Layer 8 of a small transformer language model trained on English Wikipedia (11 layers, counted from 0, width 128).
Take only the direct path to the model's output, skipping the later layers: a vector added to the residual stream pushes a token's score in proportion to its dot product with that token's output vector.

Output vectors of the tokens that the questions are about. A number n stands for n times 0.011.
"imate": 45 -16 -63 -3 -1 -29 25 34 -50 0 60 32 -48 -11 -21 -18 -19 4 -34 62 -9 49 23 -8 -6 26 -35 11 69 7 39 -27 -15 -37 -15 18 45 -2 -23 -34 13 -40 9 53 44 -47 31 6 -24 17 63 -13 -24 -12 50 2 -30 -13 49 -71 11 1 69 35 -31 -58 27 -4 -31 -24 58 26 -44 -1 -17 -27 -2 25 -4 1 -12 -14 33 -49 -4 -25 24 -12 -25 -1 -19 4 8 -35 51 32 -8 -33 -42 -3 0 -39 27 16 8 -12 34 -7 -29 -4 55 -53 39 -37 0 -45 42 -12 18 -31 20 -12 5 49 -33 55 26 -53
"ord": 30 -40 -21 -13 -16 12 3 -32 25 22 -28 -27 13 25 -22 -22 -13 14 -18 -19 6 47 -12 20 7 2 16 -17 -26 2 4 -1 -1 45 0 36 -3 19 -6 -6 -19 12 -2 8 18 -2 49 -2 26 26 80 -34 0 7 39 2 -19 -25 -44 -77 36 0 17 -37 -12 22 -14 -46 -15 21 -29 -10 -28 -19 53 0 -10 -17 -15 6 35 13 49 23 33 6 -28 1 10 -37 -1 22 -17 -15 17 -9 7 -11 -33 38 45 -37 -25 -6 32 3 49 -47 -33 13 14 -5 -30 10 22 21 27 5 18 -72 -16 6 -10 29 -21 -24 -35 15
" The": 10 -25 0 -6 21 -4 21 -3 -7 -29 11 24 -17 25 12 10 36 -4 -3 -14 -8 -24 51 10 8 -8 3 5 -6 -2 0 -20 -27 -2 24 32 11 22 0 -3 2 -15 7 7 7 8 -16 -7 -8 -19 -11 2 16 5 -6 -27 -10 5 -31 42 -46 -2 -49 46 24 13 12 17 -37 18 28 -18 -12 -8 2 -28 -14 4 5 -8 -41 6 -18 27 -28 8 15 11 20 10 10 8 12 -3 33 6 2 -7 3 -6 15 9 -7 -2 -11 12 -7 10 -23 -37 -25 5 6 -18 -44 26 -3 -27 20 -23 18 -29 -19 43 -16 1 29 5
"ically": 12 -30 -57 11 -30 -19 4 3 -53 27 8 -13 -70 -20 26 -12 0 27 10 -3 25 -35 -10 63 15 29 24 -1 21 3 12 -24 -4 13 -24 21 31 -6 -17 4 -11 -53 10 0 15 -8 -23 -2 39 -83 27 46 58 7 49 -26 16 -15 28 -30 17 -23 -31 38 15 -18 15 22 -63 -15 -9 57 -74 22 39 -10 -13 39 -6 26 55 62 -44 23 -83 -19 44 39 10 -16 8 27 -6 -9 40 -2 2 -8 -75 13 32 -41 21 33 16 -19 16 -1 -12 8 59 18 21 -20 -54 -40 1 -9 -70 27 9 -7 -6 -16 22 42 -48 -75
"str": -20 -4 -39 -5 49 17 -35 -20 -27 17 -46 46 18 -41 18 6 19 -12 -52 -37 -15 -63 21 29 -19 -17 53 11 21 3 -6 -47 -37 -30 7 3 -12 16 39 39 -35 35 23 70 -30 14 10 5 16 -24 -6 20 46 44 21 5 -38 15 72 -75 51 8 -9 0 -3 19 -14 49 -1 22 -4 35 1 16 10 6 19 -16 -7 45 18 66 15 8 -17 14 14 -31 1 -19 -16 -18 0 -12 -46 -15 -22 9 -20 -23 9 -52 -46 4 -11 -20 -29 0 16 -3 -14 -19 -17 -18 -33 5 -25 14 32 9 71 -23 -25 -49 -14 45 -2 23
" 3": -1 -12 0 11 -13 -13 -32 -3 -24 -11 7 10 33 -23 20 -1 4 21 3 5 -4 32 -22 2 -8 47 -16 13 42 -1 -4 -6 10 -28 -21 30 12 -13 23 -11 10 -20 -6 -14 -18 0 -8 -18 18 27 -11 -38 -26 -4 -29 -25 -12 -6 10 26 -22 3 -9 -20 6 28 -5 -3 -10 -9 -1 42 22 6 -6 11 3 -14 5 16 -10 -19 -16 16 -16 -7 -7 4 27 -2 -24 -15 -7 7 -27 23 10 6 28 41 -4 16 16 -17 -25 -9 17 -1 -2 8 20 10 29 11 -5 -21 -16 26 -20 16 -15 13 3 3 -4 -5 -6 -8
" star": 41 6 3 -22 22 17 -15 1 -8 -26 -23 -46 -8 32 1 -17 -56 -15 -16 4 29 16 -10 -19 36 29 -1 -7 -14 1 -3 -45 11 -31 17 8 12 45 28 32 7 -22 -36 26 25 26 6 -19 -36 -16 -10 14 1 -9 26 -37 -42 5 35 -30 10 -54 9 -1 31 37 58 -16 5 -14 -25 7 -25 44 -22 -53 -22 -16 26 -9 36 -9 -2 12 -17 -2 40 25 -18 17 22 23 15 19 4 -24 -35 -33 -35 11 4 -2 -19 -5 -21 -12 10 -4 19 29 13 4 37 5 1 -7 -11 -2 4 -19 14 13 -26 33 20 -1 -42 24
" same": 28 -61 -40 -58 3 -3 8 -15 32 22 32 3 -24 1 -33 12 3 12 -33 50 26 1 -16 26 0 8 16 5 42 4 -8 4 -49 -14 -9 26 55 -7 4 25 -30 -13 -10 3 -2 -17 -14 0 19 25 8 -3 2 -32 76 15 -28 40 41 -52 -24 -46 -27 -10 -21 -21 13 -19 -2 -27 -8 12 -9 25 5 -43 10 41 42 -41 19 -14 18 21 -24 26 -5 -5 16 11 27 10 7 -28 2 -2 -12 8 -57 -22 -45 7 -43 26 -39 -9 46 -21 -37 56 -25 -10 54 15 -9 12 54 2 -7 19 46 -25 9 10 -22 31 -6 -42
"ov": -7 26 11 -51 -17 30 -38 -4 26 -19 -40 -12 23 -16 -4 -7 -3 32 12 -26 -15 -35 -19 48 30 35 -15 17 32 -3 40 -6 -1 -25 -25 -8 6 -66 -34 24 41 13 1 -6 -19 27 31 2 64 13 -21 10 49 -15 14 44 3 36 9 -46 34 -13 -1 -53 -15 0 21 28 -6 2 -8 13 -2 -25 0 -13 20 0 -22 0 -13 -8 10 24 19 -4 -56 43 -5 23 -28 27 -10 -34 10 -5 4 -4 -11 30 26 -43 5 -9 21 12 1 -38 21 -47 -16 17 -14 12 30 -7 17 -14 10 3 -33 -26 4 -39 -6 26 -3 -27
" UK": 16 -47 -6 11 31 21 5 -21 32 -16 48 41 8 19 6 -18 -18 -18 -13 36 -38 -7 -24 -17 14 25 -15 -32 -6 3 -44 -56 9 23 8 25 19 -1 24 -28 -20 -18 -37 -16 -9 7 5 -4 28 2 16 -1 40 6 -3 48 -7 12 -20 3 8 -17 -2 2 -6 -40 -17 -11 2 3 4 17 -41 18 14 -9 19 24 11 -1 14 19 10 -14 -14 8 -8 -11 -5 6 -12 -14 -31 -8 35 4 -11 -21 -11 -3 9 -3 -30 -5 -28 -20 21 4 -29 15 15 26 26 -43 19 24 24 39 3 -28 15 21 27 -25 -13 47 -25 -25
"ral": -9 28 -17 20 -9 -45 13 36 -13 11 -11 45 -78 -13 -21 10 0 -17 -38 26 27 -25 33 -31 12 33 7 58 25 7 -23 -23 -43 -14 -9 56 38 31 14 35 -11 5 12 38 -17 -12 18 -5 -28 -17 -11 27 -47 15 -3 27 -36 -10 22 -69 57 24 -30 5 6 -19 -27 -33 -62 -22 9 -11 -66 9 43 6 -38 25 1 40 4 -21 4 -16 29 2 15 -50 36 13 58 -6 -29 -20 -28 32 27 9 -42 20 23 -36 -18 -28 -31 -4 11 16 -41 16 64 4 -24 -9 17 -37 32 -30 15 8 17 33 -21 -19 17 17 33 -1
"to": 9 -7 -9 -3 -5 10 15 -38 -23 -1 -16 66 52 -49 -26 29 -53 5 -32 -35 40 -65 56 -22 -76 12 11 23 25 1 34 14 -25 -76 -16 20 24 23 -42 4 -36 -49 30 7 58 10 33 37 -19 -11 -9 11 29 44 27 30 3 -5 27 -32 10 7 57 13 3 -54 -57 -37 -23 7 -12 13 12 -4 12 0 -11 0 -28 -42 -8 52 17 27 -24 -4 46 28 39 -7 -11 -19 19 -34 -1 19 -14 32 -2 -10 7 -22 -9 -29 4 1 -10 -19 -13 5 27 -2 -21 -39 36 8 -44 42 -9 8 63 -28 -35 28 23 6 6 -33
" votes": 24 36 -53 -5 35 30 19 -20 -24 -24 25 -8 -10 -13 -8 -46 5 -7 14 11 -21 35 18 -4 -17 0 5 24 27 3 62 -7 -17 -50 16 -67 27 -24 77 0 -9 11 -49 -36 36 12 18 7 -3 -45 -5 2 -19 -57 32 2 -8 -27 41 -24 -3 10 27 30 34 9 12 -48 19 -15 -14 64 -45 37 26 -22 8 54 21 -8 31 16 4 -32 33 44 18 -22 -65 -27 59 21 -48 -4 40 40 -39 12 -31 -39 -43 -5 -13 -7 -20 -18 52 15 -33 20 18 -14 39 17 -24 -33 49 -1 -18 -32 -1 -40 -28 -19 -13 31 -3 -26
" Ar": 35 5 15 -13 -13 -15 16 6 13 -16 -19 -2 6 -3 44 -8 18 -5 -2 -7 -11 -15 13 -16 36 -33 8 12 -21 0 -16 -35 -14 -13 -11 26 -7 -34 28 13 7 16 -2 -9 -24 25 -11 -7 14 25 6 6 7 -9 5 -20 -7 -35 -41 8 2 6 -1 31 -19 0 -4 29 -3 -6 -10 4 9 23 -13 -7 11 -21 -28 13 -32 -2 -18 13 -5 17 -2 -11 -8 14 -2 -1 -3 10 0 -20 15 -15 1 19 3 0 41 28 10 -5 -2 7 11 -6 -3 -6 1 4 -20 -15 -3 3 60 -11 -15 -23 10 -10 15 41 0 -22
"shire": 63 17 -47 8 -12 30 57 11 -2 -11 17 40 -33 14 5 -3 4 24 1 9 -54 54 25 -16 34 34 24 -30 -18 2 -25 -22 -8 27 11 65 42 -19 24 -29 -59 21 10 81 45 25 25 14 42 -51 0 1 14 -43 -23 -3 -56 51 -3 -90 12 48 -18 -46 24 12 -26 -32 -22 -41 23 5 -41 -15 46 31 49 -9 -25 -52 32 35 9 -33 -22 -25 23 -25 -24 26 19 4 2 -28 36 -16 7 -34 -24 -20 -68 -52 10 28 -43 -4 5 -6 -15 -21 50 -30 18 28 7 -6 79 89 -80 -39 -31 -79 -17 -22 16 51 -49 2
" ====": 20 -11 -14 21 -16 2 23 -50 41 -19 57 -7 -5 16 -40 18 -9 -65 19 37 -43 -70 -5 27 -11 69 -46 34 90 7 23 13 -12 -30 9 -27 7 -8 31 -32 -6 32 -48 53 -3 39 -52 30 12 -45 -30 9 -68 14 22 1 1 13 23 -84 -28 46 -35 16 -35 21 1 -51 7 -67 2 7 -36 -4 -11 -5 18 -10 6 -39 -7 31 66 -11 17 -14 62 29 -16 -39 -9 47 -4 21 -12 97 -4 -31 -24 13 0 -24 43 49 -68 -22 45 -34 -24 25 46 7 14 22 -24 72 -26 55 8 -17 -3 13 -48 -11 -9 0 -30 -24
" th": 2 16 1 -31 2 1 11 15 25 10 -17 -22 4 -24 -21 -28 12 34 -26 6 -3 -14 -16 34 17 -34 27 -17 -13 3 -2 0 -38 -3 3 29 22 14 -27 -5 -15 10 -5 43 14 -15 -18 -16 26 34 -15 28 -13 -2 14 -26 24 10 71 -7 -24 2 -1 -8 12 -2 0 -2 -9 14 37 -1 7 21 7 -20 -13 0 7 -34 23 7 -24 6 10 13 24 1 -19 -34 -1 -14 -22 21 3 19 0 -15 28 -24 -3 23 5 -4 7 -5 -4 2 -25 3 -9 -7 -18 -33 -4 -17 -16 0 8 7 1 -17 -5 4 10 22 -8 -7
"3": -19 -38 -14 50 26 -14 44 21 -11 -28 -26 -34 15 0 0 -38 5 20 -21 19 8 26 -35 18 0 -3 3 -31 9 0 -9 -15 13 21 -7 -8 -15 12 41 29 27 20 0 23 -16 -20 18 17 27 28 -18 -13 -26 16 -23 -1 8 -10 -43 6 4 -9 1 -21 17 -12 8 -19 -8 16 -3 3 16 -18 13 4 9 5 12 15 -7 -3 1 28 7 -23 -11 -31 10 -4 24 -15 2 11 -21 -7 -3 -6 0 38 -28 -43 -4 -11 -5 -21 46 -10 17 19 6 -37 -14 0 7 29 3 0 -21 4 2 -34 4 0 -7 14 6 24
"fore": 45 -47 -53 -29 40 6 18 -32 9 23 1 6 -7 4 -25 -15 35 3 -52 44 -7 23 -18 9 40 26 -6 50 15 12 26 25 -61 31 -31 -14 -12 -2 22 3 -91 -50 49 38 53 -56 41 4 23 -28 6 25 -13 -25 40 -24 14 23 -3 -70 18 -9 -51 46 43 24 -8 41 1 -8 0 18 34 -26 -7 -76 -33 32 28 -5 -3 31 -5 1 -31 26 34 -46 24 -25 42 55 -29 -19 -1 9 7 49 -13 21 -5 -45 -27 23 20 -22 18 -52 12 33 28 35 -22 38 -47 17 -3 -17 -33 -45 9 -51 -57 -4 11 -4 1 -59

Each question shows what one neuron of this layer's MLP adds at an activation of 1. A number n stands for n times 0.011.

n334: -5 10 -3 7 7 -16 9 -6 5 1 19 9 -12 10 -3 16 4 3 16 -1 -14 -1 7 12 -1 10 -7 -3 3 14 7 -5 4 10 1 -11 -9 -6 -9 -10 2 -8 -2 -12 6 1 12 -8 -7 0 15 -4 6 16 -6 -21 -10 -3 9 19 -3 -10 -2 10 -13 -1 7 6 2 -6 -7 7 18 -20 3 -5 1 16 -11 -17 20 -3 -2 3 1 10 -11 -14 3 -17 -19 -2 10 -2 -3 3 -20 -2 -1 -3 3 8 -2 9 6 -20 -3 3 1 2 5 -5 -5 -7 2 -6 -1 -11 6 -9 2 0 5 7 12 -4 21 -1
Which two tokens does it push up most, strongest first? "imate", " The"

n326: -13 8 -1 15 -3 -17 -18 11 5 6 8 -18 24 -1 -7 -5 0 16 8 5 3 8 -8 13 -18 -1 3 -3 19 -17 -2 -4 -7 4 3 2 -11 -9 -8 14 7 2 -13 7 7 -2 -16 6 -1 36 3 -3 0 13 -4 -11 11 -21 15 -9 -13 -7 -9 11 3 1 4 0 -9 3 -3 8 -12 -3 9 10 -10 2 -8 -5 13 14 11 15 5 7 -4 4 2 -7 -15 4 -3 -5 -6 0 -1 7 -10 -6 -10 6 4 8 5 -1 -19 -6 11 2 -10 -6 -9 5 4 9 1 4 0 4 -4 1 5 -6 -4 -5 -11 -11
Pushed up most: " th"

n162: 10 15 14 7 -14 -2 -11 -16 6 -7 3 6 12 3 -2 -1 9 3 -6 10 -5 2 1 -9 10 -6 6 -1 -16 -6 -21 11 7 -11 1 3 -1 8 6 -4 5 -1 8 6 4 -6 0 5 5 2 -17 -2 0 11 9 0 -1 1 -8 11 0 11 -5 -7 7 2 14 -12 11 24 3 -7 -2 4 -9 -16 -12 0 5 0 5 -2 -10 17 11 3 15 -21 -6 -18 5 3 -10 -16 3 0 1 -1 22 -3 5 2 -9 -5 9 17 6 -2 -10 8 -7 5 -2 9 -2 1 -9 -15 -1 2 2 8 -8 -11 -1 0 -23 -4
Pushed up most: " th"

n24: 2 -5 -1 0 4 3 3 4 -2 9 -13 -6 -4 -8 2 -1 5 -1 12 -3 -8 2 -9 8 -4 5 7 -5 3 -38 -4 -7 0 -7 -10 15 -6 9 0 6 0 -4 13 3 -1 8 -12 2 -5 11 -4 -4 2 2 4 7 -4 -6 -12 2 -1 4 2 7 1 2 11 3 -5 3 7 0 1 -3 0 6 -8 6 -5 0 14 -14 -9 -15 -5 2 -8 0 5 5 2 -11 11 -5 5 -2 -12 -1 3 10 -2 2 1 2 11 17 7 5 4 -11 5 -3 -6 -12 -7 3 13 12 12 -11 1 -7 8 1 2 1 2 -7
Which of these tokens does it push down most? " ===="

n483: 0 6 36 2 -10 2 1 -10 -4 8 1 7 -5 -13 6 2 14 -14 -3 -15 0 3 -19 4 1 0 -5 -2 -2 28 -13 17 7 5 -18 3 3 -5 21 -3 -8 3 -18 -7 0 3 -6 -14 -8 11 15 2 0 -12 -6 -27 20 -4 -19 15 -6 -12 9 0 14 -7 2 0 5 11 -7 -6 7 16 0 -10 21 -3 -6 -8 -2 3 -11 9 -19 -7 -1 -12 10 1 2 -9 7 0 -2 -4 0 -8 6 -3 7 0 1 12 -7 -10 4 -1 -2 -2 -6 0 -8 13 1 -18 2 2 20 3 -13 3 17 2 7 8 8 7
Which two tokens does it push up most, strongest first? " Ar", " 3"

n265: -2 -13 -22 2 21 -4 4 22 -1 -14 -13 -10 -5 -15 1 -5 -1 -9 -4 2 -3 9 -13 2 -9 7 -17 2 16 -4 -2 -11 9 -6 -8 -7 13 3 1 5 -5 4 -18 5 2 0 5 11 2 17 15 -11 9 -2 -6 3 -5 -16 -1 -14 -1 -3 -4 1 -11 -13 3 -1 -2 -4 -7 9 -6 4 0 1 5 7 4 19 -7 -3 -12 -1 -6 -9 -1 7 14 5 -1 4 7 -15 -3 5 0 1 -2 15 7 -1 2 1 -15 2 19 2 -3 -8 6 -16 14 4 9 -1 -9 -1 8 20 23 17 -2 -4 -11 1 -6 -11
Pushed up most: "imate"

n341: -5 19 10 1 0 -9 -3 9 -18 -18 6 -10 -14 -11 0 -7 -15 2 8 10 -15 -11 13 -7 -2 -14 -3 16 -6 54 11 20 4 0 12 -1 6 14 21 12 -5 -4 -10 13 -4 7 5 -12 11 2 1 -16 1 -2 2 -17 -3 6 -6 -16 -21 14 0 0 11 0 1 8 14 -14 21 24 -3 -25 15 20 7 -1 -2 -5 1 6 -10 1 7 8 -13 3 -10 -7 7 -23 20 24 8 -4 0 19 -23 -9 -11 3 -7 -3 3 -15 -16 -15 -12 8 -3 14 1 7 -5 -9 -1 -4 -6 -12 -3 1 -17 -3 7 1 -5 -4
Which two tokens does it push up most, strongest first? " votes", "shire"

n22: 14 -8 -4 4 -16 10 6 0 -4 4 5 3 -6 7 -8 5 0 -16 3 10 10 6 6 6 1 5 3 -19 0 42 2 8 -9 5 -13 7 -5 -4 -4 -1 6 17 11 -8 -10 2 9 -5 14 12 11 -7 -7 -4 -8 12 -3 -5 -6 6 -4 -6 17 1 10 -9 5 -11 -8 8 3 -12 6 5 7 -22 3 -2 -4 -7 -11 14 -8 10 -7 -22 1 -2 1 -8 -8 -7 -7 -13 12 6 6 -9 2 9 -8 7 -3 14 -15 -27 13 2 -2 10 6 3 4 -1 17 -32 9 -1 0 -28 -10 21 5 -9 6 -5 -7 -11
Which of these tokens does it push down most? "str"

n70: 14 3 -11 -15 -3 1 -4 -1 5 -4 -7 -7 10 3 6 3 -2 9 -1 19 -7 -11 9 3 -15 -5 16 4 1 -28 -11 23 4 2 3 2 -8 4 10 -5 12 3 -3 -7 -3 -16 -3 5 1 22 3 9 6 -6 -8 -11 17 8 -8 0 -11 -11 9 -18 -3 11 -4 -11 7 4 4 3 6 3 -1 6 12 -6 -20 7 -4 0 -6 6 6 -4 8 4 5 -2 -3 -1 2 5 3 6 -7 -12 -10 -10 14 6 23 -1 3 10 4 11 -8 9 0 -1 12 -2 -22 7 -17 -9 -11 0 4 -7 -4 -3 -3 -7 2 2
Pushed up most: " th"

n250: 9 -9 10 1 2 9 0 -5 5 0 12 -1 0 -26 3 -17 6 -17 -10 1 1 -13 -13 7 4 9 8 11 1 41 12 2 8 -16 -11 -7 8 4 5 4 -16 17 6 2 0 3 6 -15 8 -19 1 -13 9 -2 -2 -5 -10 32 2 3 7 4 6 6 16 -5 9 5 3 -8 -12 2 -9 6 16 20 -9 1 3 -9 -7 9 6 20 9 9 -1 -16 -9 -5 -21 -12 -20 -1 -14 -9 -31 -11 -10 -15 6 4 -8 1 -7 -13 8 -10 -6 11 9 1 -9 10 -4 6 -3 -3 3 -6 -10 0 17 13 14 -3 12 -12
Which of these tokens does it push down most? " The"

n305: 4 -16 1 7 13 25 -1 -18 -21 -9 4 -15 7 22 -4 -16 16 -20 -14 6 10 -2 2 2 4 15 -4 -2 0 11 0 -3 4 -6 -9 -22 4 4 0 -23 0 10 5 0 -3 -5 3 -13 -8 -7 13 3 5 8 -1 -13 17 -12 -4 4 -10 10 3 -13 -21 17 7 -25 -12 -8 -9 12 2 -5 19 28 8 14 7 6 -13 -25 6 -5 5 3 9 18 3 14 1 -24 -7 8 -9 7 13 -1 -6 13 3 -17 9 7 -6 -6 2 -8 19 -7 20 0 8 -3 2 -12 -25 8 -5 9 -13 25 -7 12 -2 1 13 -5
Which two tokens does it push up most, strongest first? " ====", " 3"

n348: 11 -12 3 -7 -8 3 -22 -10 6 -5 -15 -4 6 2 10 3 6 14 2 -1 4 -3 12 -13 0 14 0 8 4 0 -2 1 -2 4 -6 8 -13 -12 -15 -1 5 2 10 7 0 14 0 8 10 -4 7 -15 -26 -8 7 1 -1 -3 14 -1 -11 -22 -23 9 17 12 -2 -9 3 2 7 5 -17 15 -21 -5 -5 2 5 -12 2 7 0 8 -7 -3 13 1 22 -7 -2 12 1 -8 -12 6 2 14 0 4 0 2 9 11 -9 10 -8 -11 0 -9 0 -1 9 10 3 -12 1 -5 -11 -6 -3 0 -9 -5 34 -22 6 14
Which of these tokens does it push down most? " UK"

n376: -4 -5 2 3 -18 -4 -12 11 0 10 5 -5 -1 2 1 -13 -2 10 3 4 -3 2 8 6 8 3 -6 1 21 -32 -5 -1 -5 -1 -7 6 -16 2 8 -1 -9 -7 18 -4 -21 -4 -7 5 -8 14 2 0 2 -9 -6 -10 -4 9 20 35 3 -9 0 9 15 11 3 -1 -19 -3 -18 -3 16 -2 -4 1 0 1 -5 -11 -9 -11 -5 10 -8 -8 5 13 6 6 6 -6 7 0 3 6 5 2 28 -5 -7 3 12 4 -2 -7 -1 -2 -8 -21 -11 5 17 1 16 0 -2 7 -4 5 2 -2 -19 2 5 -6 -18 -7
Which of these tokens does it push down most? "ord"

n84: -7 -2 10 2 1 6 4 5 -16 -22 -3 5 7 -6 1 -11 -18 4 -10 4 -5 5 8 9 -6 15 -7 -19 -8 6 4 -10 13 -8 -10 -14 0 13 -9 3 1 -5 -5 6 3 -3 0 7 0 8 6 -2 -7 8 -2 2 -2 -8 12 -5 -8 21 6 -1 -6 0 14 6 2 -7 -3 -9 14 -16 -13 13 -10 13 -4 3 -21 -3 -19 4 13 -6 8 0 6 17 2 -3 -5 -8 15 3 5 14 5 10 -10 2 -13 -4 6 5 9 0 -1 -7 17 -6 7 -1 -10 -8 -15 21 14 -1 -6 -3 -8 -4 -5 23 -3 -2
Pushed up most: "imate"

n178: 4 -2 -10 -3 -7 -13 -7 -3 -5 11 -17 5 -9 3 -9 -10 15 -7 10 -10 -7 -3 -7 1 9 14 2 -12 1 -2 10 8 -4 2 -4 8 6 0 5 16 2 -2 -2 0 21 5 -1 2 6 -6 -13 3 1 6 2 -5 -1 -10 -11 -10 3 4 -6 -7 -7 -8 3 -4 -2 2 -2 10 15 4 0 10 -18 0 13 -6 1 -2 -2 -8 -10 10 4 9 -4 4 6 3 1 11 13 -8 -16 13 -7 4 8 6 -2 -1 -19 -6 2 -3 -1 -7 1 -2 7 12 8 -9 19 4 6 0 1 11 -11 -12 14 3 -9 4
Pushed up most: "ically"

n310: 6 4 -18 -5 0 -12 2 1 1 12 -3 -3 10 8 5 -5 -1 -15 14 -11 9 12 5 26 -2 -1 -19 -5 -16 -6 10 -4 12 -2 10 -7 -1 -1 17 -1 6 1 -26 8 -7 -14 6 6 24 -27 4 9 -18 25 1 -4 1 -9 8 9 15 2 3 4 7 6 17 -3 -13 -11 0 13 12 -9 1 -9 -5 0 14 -5 10 -10 -13 -17 -20 -6 0 13 10 -2 -2 -9 5 3 5 -11 7 24 0 -11 -6 -8 -4 0 12 0 12 -5 -9 -5 -8 -3 10 0 5 1 0 1 3 -17 -2 0 -18 4 5 -4 -11 -11
Which two tokens does it push up most, strongest first? "ically", " votes"

n231: 1 -5 10 1 -2 -5 13 -11 8 -5 13 4 1 -3 7 -8 1 6 14 2 5 -8 14 6 10 0 -3 0 -7 -5 2 -9 2 3 1 4 3 4 15 -9 8 -6 -3 -14 7 -2 1 9 7 -4 -5 -4 -8 3 -29 -1 4 2 -5 -1 5 -2 3 -8 6 -13 0 13 3 -3 2 11 16 -12 -8 -3 14 -17 11 -3 3 5 -1 9 -6 -8 -15 -1 7 -5 15 8 0 5 10 7 7 -8 -15 1 -4 -8 4 18 -7 -6 -4 -9 -3 12 -17 -12 2 4 5 4 -2 -7 -1 2 11 -1 6 -15 -7 -9 -4 -12
Pushed up most: "3"

n23: 4 -9 5 5 16 19 -7 -8 -10 7 -10 -9 12 -9 0 13 3 17 -15 -10 19 -10 -5 -6 -4 19 25 -6 3 17 -3 -12 -1 11 1 10 -17 8 16 1 2 26 12 -6 -10 1 14 -6 5 1 -1 -5 4 -4 -5 -15 3 11 -2 -4 6 0 -5 3 -3 8 3 6 -1 1 -10 -16 -3 -4 -15 -2 4 -7 -4 -4 19 -23 -4 -6 9 -2 14 18 -1 -9 -15 -17 12 5 -8 -13 0 -6 12 -11 16 -12 -9 21 13 18 -23 0 -8 1 -10 13 -7 1 -7 20 8 -6 -3 -15 4 -16 -11 7 -14 16 -13 -10
Which two tokens does it push up most, strongest first? "str", "ord"

n448: 7 -2 6 10 12 -3 -3 0 -17 3 20 -20 32 8 -12 -5 -18 14 -5 -11 -15 -17 22 -16 -19 24 2 -27 -18 19 16 7 8 -14 12 -9 -17 6 -15 22 -6 0 10 6 6 21 -16 -8 -14 -7 29 -10 6 -5 0 -5 -17 2 10 -11 -14 -3 -33 -18 1 13 9 10 -4 -2 10 6 -10 2 6 13 13 -1 9 13 8 2 8 17 11 -7 8 -9 -2 6 -5 5 -20 -12 -5 -6 13 6 -19 -11 -30 -4 11 -11 4 -24 -2 22 -18 -15 -5 27 -17 27 -8 -6 16 16 7 7 17 16 11 -17 9 -34 12 0
Pushed up most: "str"

n496: -5 8 2 8 -23 8 15 2 -1 -4 1 -1 3 5 -9 -1 6 13 8 -17 8 -2 -8 7 18 -2 7 -7 2 -32 -3 8 9 -5 3 2 -3 0 9 16 -1 -8 1 -7 -8 6 16 -2 -3 3 -8 -3 -12 -3 -16 7 1 -3 5 -13 0 4 -11 3 7 4 -12 3 -7 8 7 2 -13 8 7 -3 3 -5 -14 11 -1 -13 -1 2 0 6 -7 -9 0 -5 5 17 0 -5 -15 9 7 11 -3 -2 18 8 5 0 0 -13 9 1 12 -2 -4 -1 3 -9 3 -15 0 -6 1 -7 -12 0 -1 10 6 -4 -5 11
Pushed up most: "ral"

n395: -2 -6 11 -6 -1 10 -13 13 14 6 6 -7 -7 21 4 -9 17 -12 4 -10 1 8 14 5 -5 -4 -6 3 -3 9 -17 -18 -5 17 18 -20 -16 17 7 -12 -14 -18 -6 -2 10 -16 -2 22 -3 22 6 12 12 10 1 0 -11 -3 1 10 11 8 -10 -5 -17 8 -6 -15 9 -2 17 0 -16 1 4 -2 15 -1 -4 1 18 21 13 24 6 -8 -35 -2 -15 -12 -15 -6 -12 -4 11 -5 -13 1 9 -5 8 0 11 4 -6 -10 1 2 -18 -28 -8 25 -2 20 2 -33 -5 -3 2 -6 -7 -5 3 2 2 8 -11 12
Which three tokens does it push up most, strongest first? "ord", " UK", "shire"

n335: 8 6 12 -25 1 -9 -4 12 3 19 -10 -15 21 6 -11 -3 8 9 -16 9 12 2 13 7 2 -20 3 5 -17 -16 0 -11 -1 8 -2 2 9 -2 16 -21 4 -13 -31 7 11 -3 -9 -3 1 -5 -7 2 0 9 2 1 0 -3 16 17 11 -11 -9 0 16 8 -17 15 3 -15 -6 -4 6 7 3 1 8 -27 -11 1 6 -13 -4 -7 1 1 12 7 8 -13 0 6 -8 4 -11 -7 11 6 -15 -10 21 39 13 14 10 10 8 -12 15 1 -21 -18 12 2 3 -17 -17 1 -16 4 -2 -5 14 -6 -6 -13 -2 9
Which three tokens does it push up most, strongest first? " th", " star", " Ar"

n116: -5 -4 -3 -6 2 0 4 -5 4 1 4 0 -2 7 -8 28 -1 -16 -6 -11 20 8 -7 0 -2 0 -15 2 -3 -7 5 -6 -2 21 15 -6 -10 1 14 0 7 -3 12 -1 -6 2 -19 -2 6 8 4 15 -3 18 -13 2 -7 -7 14 -6 -11 6 -5 4 3 2 -1 -5 0 1 -7 13 11 6 5 -10 -14 -15 2 -12 -10 -11 -8 6 0 -5 -1 8 14 -16 15 -9 -1 7 19 10 -5 9 5 1 7 21 5 -5 -5 13 -11 2 -15 -8 -1 2 -5 6 8 12 -9 -2 -11 -3 17 -17 -10 4 -9 2 -1 -12
Pushed up most: " The"

n161: 2 0 -11 -7 4 12 -4 -6 5 11 9 7 5 7 -1 3 -6 -1 2 10 -11 -5 -18 5 3 -4 13 7 3 6 -12 3 11 -5 -9 4 4 0 -4 0 -16 5 2 11 3 6 6 -9 -6 9 0 -13 8 10 -2 -4 -5 -15 -25 20 -7 -16 11 8 3 -24 18 6 1 3 -5 -5 -12 5 8 9 -1 7 -19 -4 4 -12 9 -11 -1 4 -1 -15 8 -2 -7 -1 -6 -4 7 -10 -12 7 -2 0 5 4 -3 13 -7 -12 -9 0 1 -2 11 10 9 -9 1 5 -6 12 17 -3 -10 0 7 -9 1 -1 6 -1
Pushed up most: " UK"

n455: 2 -4 17 5 -14 -1 8 26 5 -2 9 -10 -11 -11 -5 8 -2 9 -10 -21 14 -2 -14 4 -9 1 -9 -14 -1 13 9 -4 -3 6 -8 -5 10 10 -5 15 -10 10 -5 3 0 -17 -5 -1 6 18 2 4 14 -3 7 3 -3 -16 -8 11 -16 16 -5 -19 0 25 0 14 -9 9 2 0 -2 -12 2 0 8 -2 13 -26 6 1 3 -7 8 -10 -4 -3 6 0 -5 -27 -16 18 -2 0 17 0 7 1 -15 11 -4 -2 -4 -9 -12 1 3 8 2 20 -22 4 -10 6 -5 -9 5 -7 -2 5 -2 -7 8 6 -4 14
Which two tokens does it push up most, strongest first? " th", "3"